Layer 7 of a small transformer language model trained on English Wikipedia (15 layers, counted from 0, width 64). Numbers have three digits each and are written without spaces.
A neuron's activation on a vector x is GELU(gate . x) times (in . x), where the dot is the dot product.

Input weights of the MLP neurons that the questions are about. A number n stands for (n - 500) times 0.00099.
n4 gate: 462535478401590482437608568594676431613373536360553362323670532498376407541515593619556440473519715375362358665544470151323483752361527421596403554261469662759672646550383599360446565471427643
n10 gate: 321509262482553411237479423531524577660511697248535343770463761473445532332367441632453626473600605399490370851620747857602418475413577518634549487287584299742533675388565484458342435635717441
n21 gate: 239568756436546543596563512454729452283400363525587586604546534545588637509314513453498658314605588326661471707469844381807680573470601353336461447613559378684446683586601494447510415511421533
n22 gate: 499555655459379409552438264318464586633632332433304154575460416561240438445576590618501345540732507707345570438643669551440608402521571526419458385477623645441490538669621268496446509690537601
n25 gate: 503637312542765497444466165493556754446293382499497545404625501595401599445403490648662383528455230400390409476437532349335475464545390634476421559466637613477557519680621227590404516767659236
n36 gate: 509478478367457441427336522233309514565486385554447568576277502436447680308619328463226480251438656465473424384677558618160614387382243422406249502428687153604508521605324403486512481584551468
n44 gate: 628809591583334586543562415501524506509548371413809291490678662451356429381333560619500541491665517621263633635613321502462535337544463616377537706473660455315614444551465403266404138533419469
n47 gate: 802263508510552461326609690331508337346499593298719255586423769251414278294652641541509652403566556718662633351492397600492358759631550479602617623441505521608375395297494611251392461629393373
n56 gate: 532514526430515414601521543494434414498624562305375528391270522494600504402410626713587653528394579424525498277604668164565516478824461409301552404403436521487255470383589584485561649373347397
n62 gate: 515551401499452467393516479504501253365625295532594770322442607535465579536655561415576513504617377411376268334430471512665329647435593669553608607688389368647553446460552496477426769495426420
n66 gate: 361450275480309461556568447460476576323642330130708579613617432649595525483636523520420499489468447567379563538486403501582554161288248478675508712537533319586661415468829290325413596483671849
n67 gate: 549688634479480189730565432493523530421459685618537635564249338539565449540564517629527786586616244650457562564537455758574510772555325525270524539489395371588465383584576341720574607539720488
n69 gate: 026755485519599410678573692558625416658472283385511313619437560545477577573453631621572612527357673663549560609600638553603809242421468535700443295407637457473601464745666478402532498373399601
n71 gate: 438429454495375549340653596762520504527583360536386596386529486461499467728637408625585688561528445362750403314472348527226274655370517455510552582342539553534397489558635554831643380511363640
n76 gate: 479447394309596458396491602525392524533620505383393349739614665615375385585441533443219379602205408481492437275701438572503343477633362256585504458509603354502438370635462194642703409483415609
n80 gate: 649580631408450401599345385284397375266531312436544571389568540652463524418281560595261477536514308529625501461685443310583418132349318551401641484535348704422655578477769386368548515498533508
n97 gate: 412623669266873529425538487483604462638258493726554416443211475692319437694374538571603334275540395719536532491322575351389487306544409716494348461458518698456522233350617430732510430591558653
n98 gate: 414848545393520404601557418390428367852520416563485295566377528808481683622322430555609662357432437572497519304470453585503735619420402385224560141413605550381714447491456614462560358379552637
n105 gate: 351523406221532563704332465625518617407456487326667757772297268440409591565478444585441582667482273534467524621218634293530674222434568512561608393532297787698429246551420336454490606547606524
n107 gate: 424676406463752572499618597631544379608468340573315528302406428502576572434572549601593807664301343435256514597599424432651517381395707660417367313204409691279496424497549351544351338578636671
n118 gate: 521425321343394650383427436316718335333350471509308603558516311577707571606447394388510487203560406522330523393474345463544744628433779521470427447345376521286392325485626479650189554315475687
n130 gate: 540267421486519393302540339389662445485537453353526492431389598413725812683655330738515556216559595183442332562349424495553348452426667597618438594515293470657513336307573411325492520404505290
n135 gate: 617512628240531228490270725220467585633564581367548322355650467430469746375387645450096564423492533514644555679453556689501635487242422601653578240401380376547357559402737522537505557417482548
n136 gate: 479378354333791497530464462453404283460433412565473645491362434540459343597149535534547737400567323572448471562670710481277646584398309503648421648404450581513724432588421400512701316496427489
n149 gate: 313506691490403450346251546374593668527376630528237567596359577401461317606340386336493796572353621387490495573763416539430338486516590581660354348438413435521515426482469581426763566507394814
n161 gate: 575364413499411528540686571399553483459617687459383174505312475527413506475592479691367493565572630465287385517501592641456359407585662496681447634478523659469484563381523466418629385389563252
n165 gate: 418553421342347500808608342553660491514553503524572482570591471762554299444632384610644462492679718483149481726595644295463537263377620466448214414392470567256298536589730703455558489435700610
n166 gate: 549465612375624461764228365741871553690576530287538424556520389411471422632480231554465457492353471393456584594610371280444494437491604595804327649404489363304572358522461693360641205389434579
n168 gate: 647580355524466614590816559471513540509543544370350437532440282343447374642573547649488645362662536475571401499551458399531549571539707393430489509411766811502377370293468354714468569562436434
n180 gate: 415276408576570516713183227649373553532432578487504425568521634709583604535574507661568728396475487395377506630608448533376686614567549629672603583417252491581301592509415515537451500569583412
n183 gate: 324657417201519577617468550438569737645568516382378573728514479730502437651487587213392536527623487536516507670529500573544609621292700220443712439402492679645390420593264491769518211430758112
n186 gate: 484614465376633374422303448413418530541431764497542234633258430595403616577354552595485494684544446302422538313414393502695616251480331773429545366486524522737407368512786715439581525393500545
n4 in: 583445552461677697797419350270582596573480572591600680405567510478581553487540481710410525594469587627561660537544654456519598525702342594433548542502624514715664493377346282577583652709668424
n10 in: 672455162476859597517525338263709544579586276415563575599859381467649533498448364462234235752614494302397473329436522594482526645281516389453557595510496654669464553440635489500544527667442419
n21 in: 406564715395626515526517428506519556381327336604466547441707373577351580531560410537344520377497460359364624549536756422626679501318584604630573393459526517261477831580546279222739311540511602
n22 in: 798509398685324594541482549422638588357544363453393197413645302463371639413553506305380442499564651463159405550504554478587424544250691519563320636483502526357394605652344329802462587860361594
n25 in: 806451452477690579405550382033539480569500400625531441442507434584459396463504473656611409325454457525530629556401432412621507349675464533422479625616398443618636806281590854517478544280510454
n36 in: 400572512681559488758629429467332605878578574573269455612339390476292380710604321433676376640587345491635579710659527366427559568572602407400765298296621501428476640329505590633606620476553411
n44 in: 520534445556514494108286472414645419550572588462540220457398436363402533370572469449517565383643432521579598574603306284566453432448393729703538434566528534418627460536295452407655493281752588
n47 in: 455712207638540536572537471471346706651631360695590745581715645371602618382767506578590461411733295527596318400386650646691569453570603331316434587845625456667328540599386421634390510468400554
n56 in: 633457597591643665445433395588483584481531563269436324550597563324626541419521664500438273522593486309567605528639539515610620589606758401299639369536485624669512577562459562365410500577702293
n62 in: 638449481764516582495628669454419625451563361342721580548522281304383367427405409438433393523532656559578675494474569513448414461529604347597181653666563459585390574432293542423747548575567525
n66 in: 306702369724570587355504462515515555464634184413428621322456424359189176542507476528533371659568271655787575343347603646457588233453612479481726551467326497501375409296699635510547658423532485
n67 in: 432230736427642331384394511591455441607556434378620638513458524691295429382162511594348678552510489501481667426362563533399685568651364729695710497519472463502687690364604475514226252746449581
n69 in: 365603526606579267706587591682487634532505536541867436400178691258517686843538663513596322534702561614568448529640455453699445771505284395589339426610504421683509259614667483387494386228334617
n71 in: 570501541534628798362550556538497394638687269567415585520445566559535419629722273572552336492502360525548353698493581376567600305583601483490766394561475550440686621666441410419597472644331513
n76 in: 494552510612485397431423708335358284514409496655277485448388427491507730503695698541681316369528355324544593728598356302726605373542379481630521463584452510601494433327460349452552492409618380
n80 in: 432524319462387681548413426552311841481407616615302539356522303744508432545381623678392364634378392569497370568496352364613295381602644569470621591459433241407381530674516507578474524528437375
n97 in: 548465558591481419340304464805378517598237357612693417273385706712446798510489523528687292778409600704383389570276419553712648656124651518606734655799393653674523391486480513599588448547662600
n98 in: 632401472198499604529526576468686552632543437593546504351639563576812621453940552314437248465589593527737416419497397773386436622244639553609515560311561547547563385514460637472745306365377425
n105 in: 502549518566707624580315301509735393586575436437480482522344498377519837301310581389334370449354430524416623599662788568537372285536568540412529576590299667666394640582634471391268473390361695
n107 in: 452529650588668592565445708678618690517657555506661593613688646305567428532512559561542495605611392735421539712268245554385459624607608435551585390726483512454435345585436432704705561687391572
n118 in: 613634490561623435549298768524436479224300518411389645599602491451292445716571547614426490506489355456495528548348739485479563527668414566420501457468605635395116398225440391564550501485527414
n130 in: 382503523488454526508537495291361522534526537650406288466349319706518632521387512368524564431517697140556633520461613588653657334256640627333338401564608660356680413734418344571291333414363628
n135 in: 377588290580562436377409707795393244757416451468702706417454502725216460379423612577543548496666561434508391383560657594556674431543446474377603455567861523315431357664626641619536393418527515
n136 in: 621500330565327656323512471552442218649543463590228453531762343316409438601631544215544718559710642514903461421442383479479544367649394481661475548571618280513727586463473495499573727485539534
n149 in: 543613529356186436748548671515430528533397381496414532378764451431690488341494583500443442455316487572590627497780367376677442540665456236374568505417442488714626524443442497569445592451621452
n161 in: 574356501411377562363521663331731332413525591397476545676474328412498540619339483467438559621403558692295505550501519397414556463339500476742151398677361431442612466433495592467571313603508577
n165 in: 556590808783434434669401563273580485387752480655451410571619528338347427747343580576546724451596459732568579527413470712501415478501492544487698565451421581578470487565594501165318491511493592
n166 in: 508690614566429400505331386442483565466547611643647536365334324593401639440621522216750334773536159517393261469499468604503456335717545489445403428482642688340662405382478633510491602420256419
n168 in: 429436521568635543347586615434603653573427453538572527502541544621561720372695247461548342581618528524433272691369499587576628644597599373487272631555445588451610651488539789485641742724421353
n180 in: 631717631499446470433520577361768681666665561473353655624795587480472558473563509512524450670224639670445530589497392496524662677577617567438211366461533434479520648548541398429521139540446440
n183 in: 493551558551650568440435632536593490421714509643541625757438330739619568920613383303473507472480796515803493603643720556583523562379463620431293668626252329603366645621606423485424567561371505
n186 in: 331726471704543469600573620529564638209502669418531732458580549608395435769430391396264770367532401636824385644615440410413594626473322202654456744434630457519614386367377489441470564531561404

Each question shows a token from some text and the vector x that enters the MLP there. A number n stands for (n - 500) times 0.0099.

"y": 584408394438381681426637614423373541542619449806352399370567493584491499416552482554517401632463411587650438457408416435507474607637498361374444441344649475513521391413448513679348361651355436
Which three neurons fire most, strongest first? n71, n168, n47

" met": 611635438503367662330507520453404434415369533603400426539578533582445697467382388310637501490497368476422564445211569635605603488562645403456643557519282439531482506403379350395424525420256503
Which neuron lights up most? n118

" California": 548546553636498525358657469483526618368510619562543426489688523469409439342455467675595174447632652406393591550594502436630526368423567344535305511723614472595371556558533561417524465493611743
The most active neuron and its activation: n22, at about 2.5

" the": 798629503513686455526489496676450577476507559575549460571556477485616482511430430443419405384396566534404408573521492511762515546401570289469453418858474407619507536519421512441328481324290526
Which neuron lights up most? n66

"ell": 285469707541510358357608603390428454586437809666568479555678398494500477478457546514396569581422476431459612717508512412517486637637383360524515623527519452357625703466438791481705572535379442
Which two neurons fire most, strongest first? n149, n21

" Wil": 406526452693573412514547477480451520486447602468451587379587315588412766302510445392462568385330465424647418459343396531587725383552515423478581557536562450690666495528538687490640418455264673
Which two neurons fire most, strongest first? n186, n135

"47": 607367534436480526442611473394564504551436571433684265396595618480347444490548519550505515468452693494523557595529304564571398332538543443638635467470548469426554643391424644265175295575643434
Which neuron lights up most? n44

" first": 681271462630606725705612390616432508391413448581552562540618515523491526456627429450487479360569488403496700446441558484607325420436524209511373388572336548649512512430482401228380602598456528
Which neuron lights up most? n47

"ively": 613296362516467801628573515508479543478455647439440462330569494494457492550477314389501519442555447421394771559486309414629357607528472410588261396518496492574546437553365352582244525608444441
The most active neuron and its activation: n4, at about 0.78

"duct": 528318615680375721367472626682431609521504616569587490458546500615286295483348566518643339506453588392349674410403360592587553601644524492610451573609429667463440398534543466484363579641397575
The most active neuron and its activation: n97, at about 0.76

"History": 803402727665467701625389435559510518500564354615544556627593542585459494514522285518535443498502762507582520650458628458665439478503773448489632484534422432456579552591587362515355484576400519
Which three neurons fire most, strongest first? n21, n22, n165

"is": 540463410615392398483575388456582430454522662537315475519518345410426520444438718580595484759294457381508380481466483431451493539664494374410493219612643499587417740408500683590654394508321462
Which neuron lights up most? n56

" chang": 516450580577563723512526455505397610473712504673393461569552460443254627498371440369503378471520570514564672408513608364675465427488535419464744637580290595429426523554649525380452644543335546
The most active neuron and its activation: n80, at about 1.9

"19": 580515462674610387347551783418515505590417602475432489600480683602491534467461512573557470587455852547494657478411534546740336474364539399553603442459534373519398497494383300390347310554443577
Which neuron lights up most? n76

"ing": 463299420671463883670504640514429609474653693568462366531532435227379555645447419434435471467507521464551634515481354511538502683612436415492399374552553291451374630574414485583440474623433474
Which neuron lights up most? n36

" l": 519576537624524627597471439459401459598550387529498521387510672442403632314505307520584537542437464559373568379627467636771439514590634325555663726632404537638431467515402649348452775471481544
Which three neurons fire most, strongest first? n47, n62, n56

" ex": 629514403591575740374601509551291446548510518565567490315676483503426537391427414420426580473523398460548625370555567534726562449538619403619535490401465529606675479571455544364525455271187486
Which neuron lights up most? n136

" Pro": 510624454607600570443567633698374535708655401469531529392464327510496544386444464518628399440506621406474441439374421686823529482645568398619474423508513466618564485679570633424383498358314613
Which two neurons fire most, strongest first? n69, n62

"r": 547504611644602779525476558597394337594431625565511690355456581401490456431558449404500388558437474593497524388452662541446431608467362410463522333358316520634373662486575757552278575565329538
Which two neurons fire most, strongest first? n56, n71

"us": 439620412728559265535567628465485570690508406638534548327575452288514387458334553398261537554400475397646544435477539664443501529510555294493454326604602492464354660447550590654570306484354505
The most active neuron and its activation: n135, at about 4.8

"ey": 707505463637484841523617607494638540535459523634252510586619484580289505386497511482503346524414626529465624503239611399364432543560373488483471600627527396554569731465405501453423485578547519
Which three neurons fire most, strongest first? n25, n4, n161

" he": 364535414493524562579515644608634425622440531583350369304558564453433636390406359422605379482246499486600429451450710473712364430417675291397316533534353534635532497499430572514488583665449532
Which two neurons fire most, strongest first? n97, n149

" Do": 496554569503534444524564758350409541629354434627406533385418468414382591441562288548672408470573419440405552427493516546698559431601550317691582551563340324538716444613509632464596591490259587
Which two neurons fire most, strongest first? n69, n149

"==": 659555676492422610587493691474378434535624603588581550524529363555530555513443489459602269437372652703592588493588553622657482466463669654419616354836388396419675489446560364426468524597400472
Which three neurons fire most, strongest first? n80, n62, n186

"ians": 582554403439457717511644580459641604449616510607411354574772479393342423400567506639468422520427315440651534547583278541619474562536643415552481481604520423608617542501504502699520398710629635
The most active neuron and its activation: n71, at about 1.5

"-": 651488549624435627621498617439424546568500355366451617517606511420564537441451507371610488470523709495517326539704554585587486404639540198370509492682323500380431517571305567484402365541240418
Which neuron lights up most? n56

" E": 648556584530580569458529668399433384546586439522565378407469366566556662414510205509547436458460618571570358385421480605736547527490694399402424461635353349526560592473578645528391524447254430
Which two neurons fire most, strongest first? n130, n98

" from": 466368382449580735586460615493472421428629631595496562670436562558445574534504329332519506443351621622536604563584554680579671470404648393519563488718316401548604562339389607677365335497431506
The most active neuron and its activation: n183, at about 8.2

"ound": 448416395727417600534466780472386434614532522625639534413671314549530387443514540525724553397387504401417784492401453611466451525673481496455463585491340645252598664632392516473363466463496439
Which neuron lights up most? n107

".\n\n": 691643761408403613647526803639324562534540627561440594631494480420482553366501354497367362583375663551550563553380469587571419379605666430520561340657415578585531355462518531604576556773490550
Which neuron lights up most? n149

"g": 378482514587390635536533488545539498486596763471317497419503696489587574481521512530422438550435434512470353408377705438363548520591430399626660624648296639538291556506547582411199722456372359
Which neuron lights up most? n56

" an": 540441472504540632604525355391424514456477522625579480405372605525547617516389468475523348548398544362435495565436543613749593458412604380401406536867444507719703540498480484624357529475297505
Which neuron lights up most? n130

",": 489442357318477828456519633575482524497472576388399550477707567432372332523526582361309307513411497571457464620516471671535569559398629147469480554566476502532653629504423568600539361572414555
Which neuron lights up most? n10

"iven": 502294409562347316424475384491557580378675439550598514461502468327568452514334552514513521516314323508468756700588288525548436440584514350415617495589611593416516543582327425400586470612270420
The most active neuron and its activation: n44, at about 1.2

"ames": 601445387701640515565511456584558572207324555575447521501595502443402294460420548513382364622477388586463742506530499685651421487529479498554399726483349533301501638546540385649470639630355401
Which two neurons fire most, strongest first? n80, n25

" a": 629463511572538570556599443481437622556497621601473404324412528446554625612507429435434465417368540466377506502448543638746598432381551317458477604905505592690611464529478442431444522380379342
Which neuron lights up most? n130

"A": 628376473473552528392552616504391578578492475549458504465371450567659559512443206578541422431368549382448252536227445597646488475465716399452382540636492538449670659441576471546450421482333239
Which neuron lights up most? n130

"iv": 547324484680249505367516415563624406508583734479391611526550611531651416507604520635504472698407361572489478536444525569657348493416525494657605378480549732528564540606489593575312782678449494
Which neuron lights up most? n71

"er": 588551662639533501581636616329341503635553508686412470545602432315468513532484682450410383438444438472520534603446548569461404648499324466645362534436414352664535737363337527560758625492532448
Which neuron lights up most? n36

" ass": 424297398574573708432395525472297526620470632597589453486615696514338638444297606401504503502470411426554452243412475443673682488502637365557479598550419593634678573614465511494532594562363502
Which neuron lights up most? n136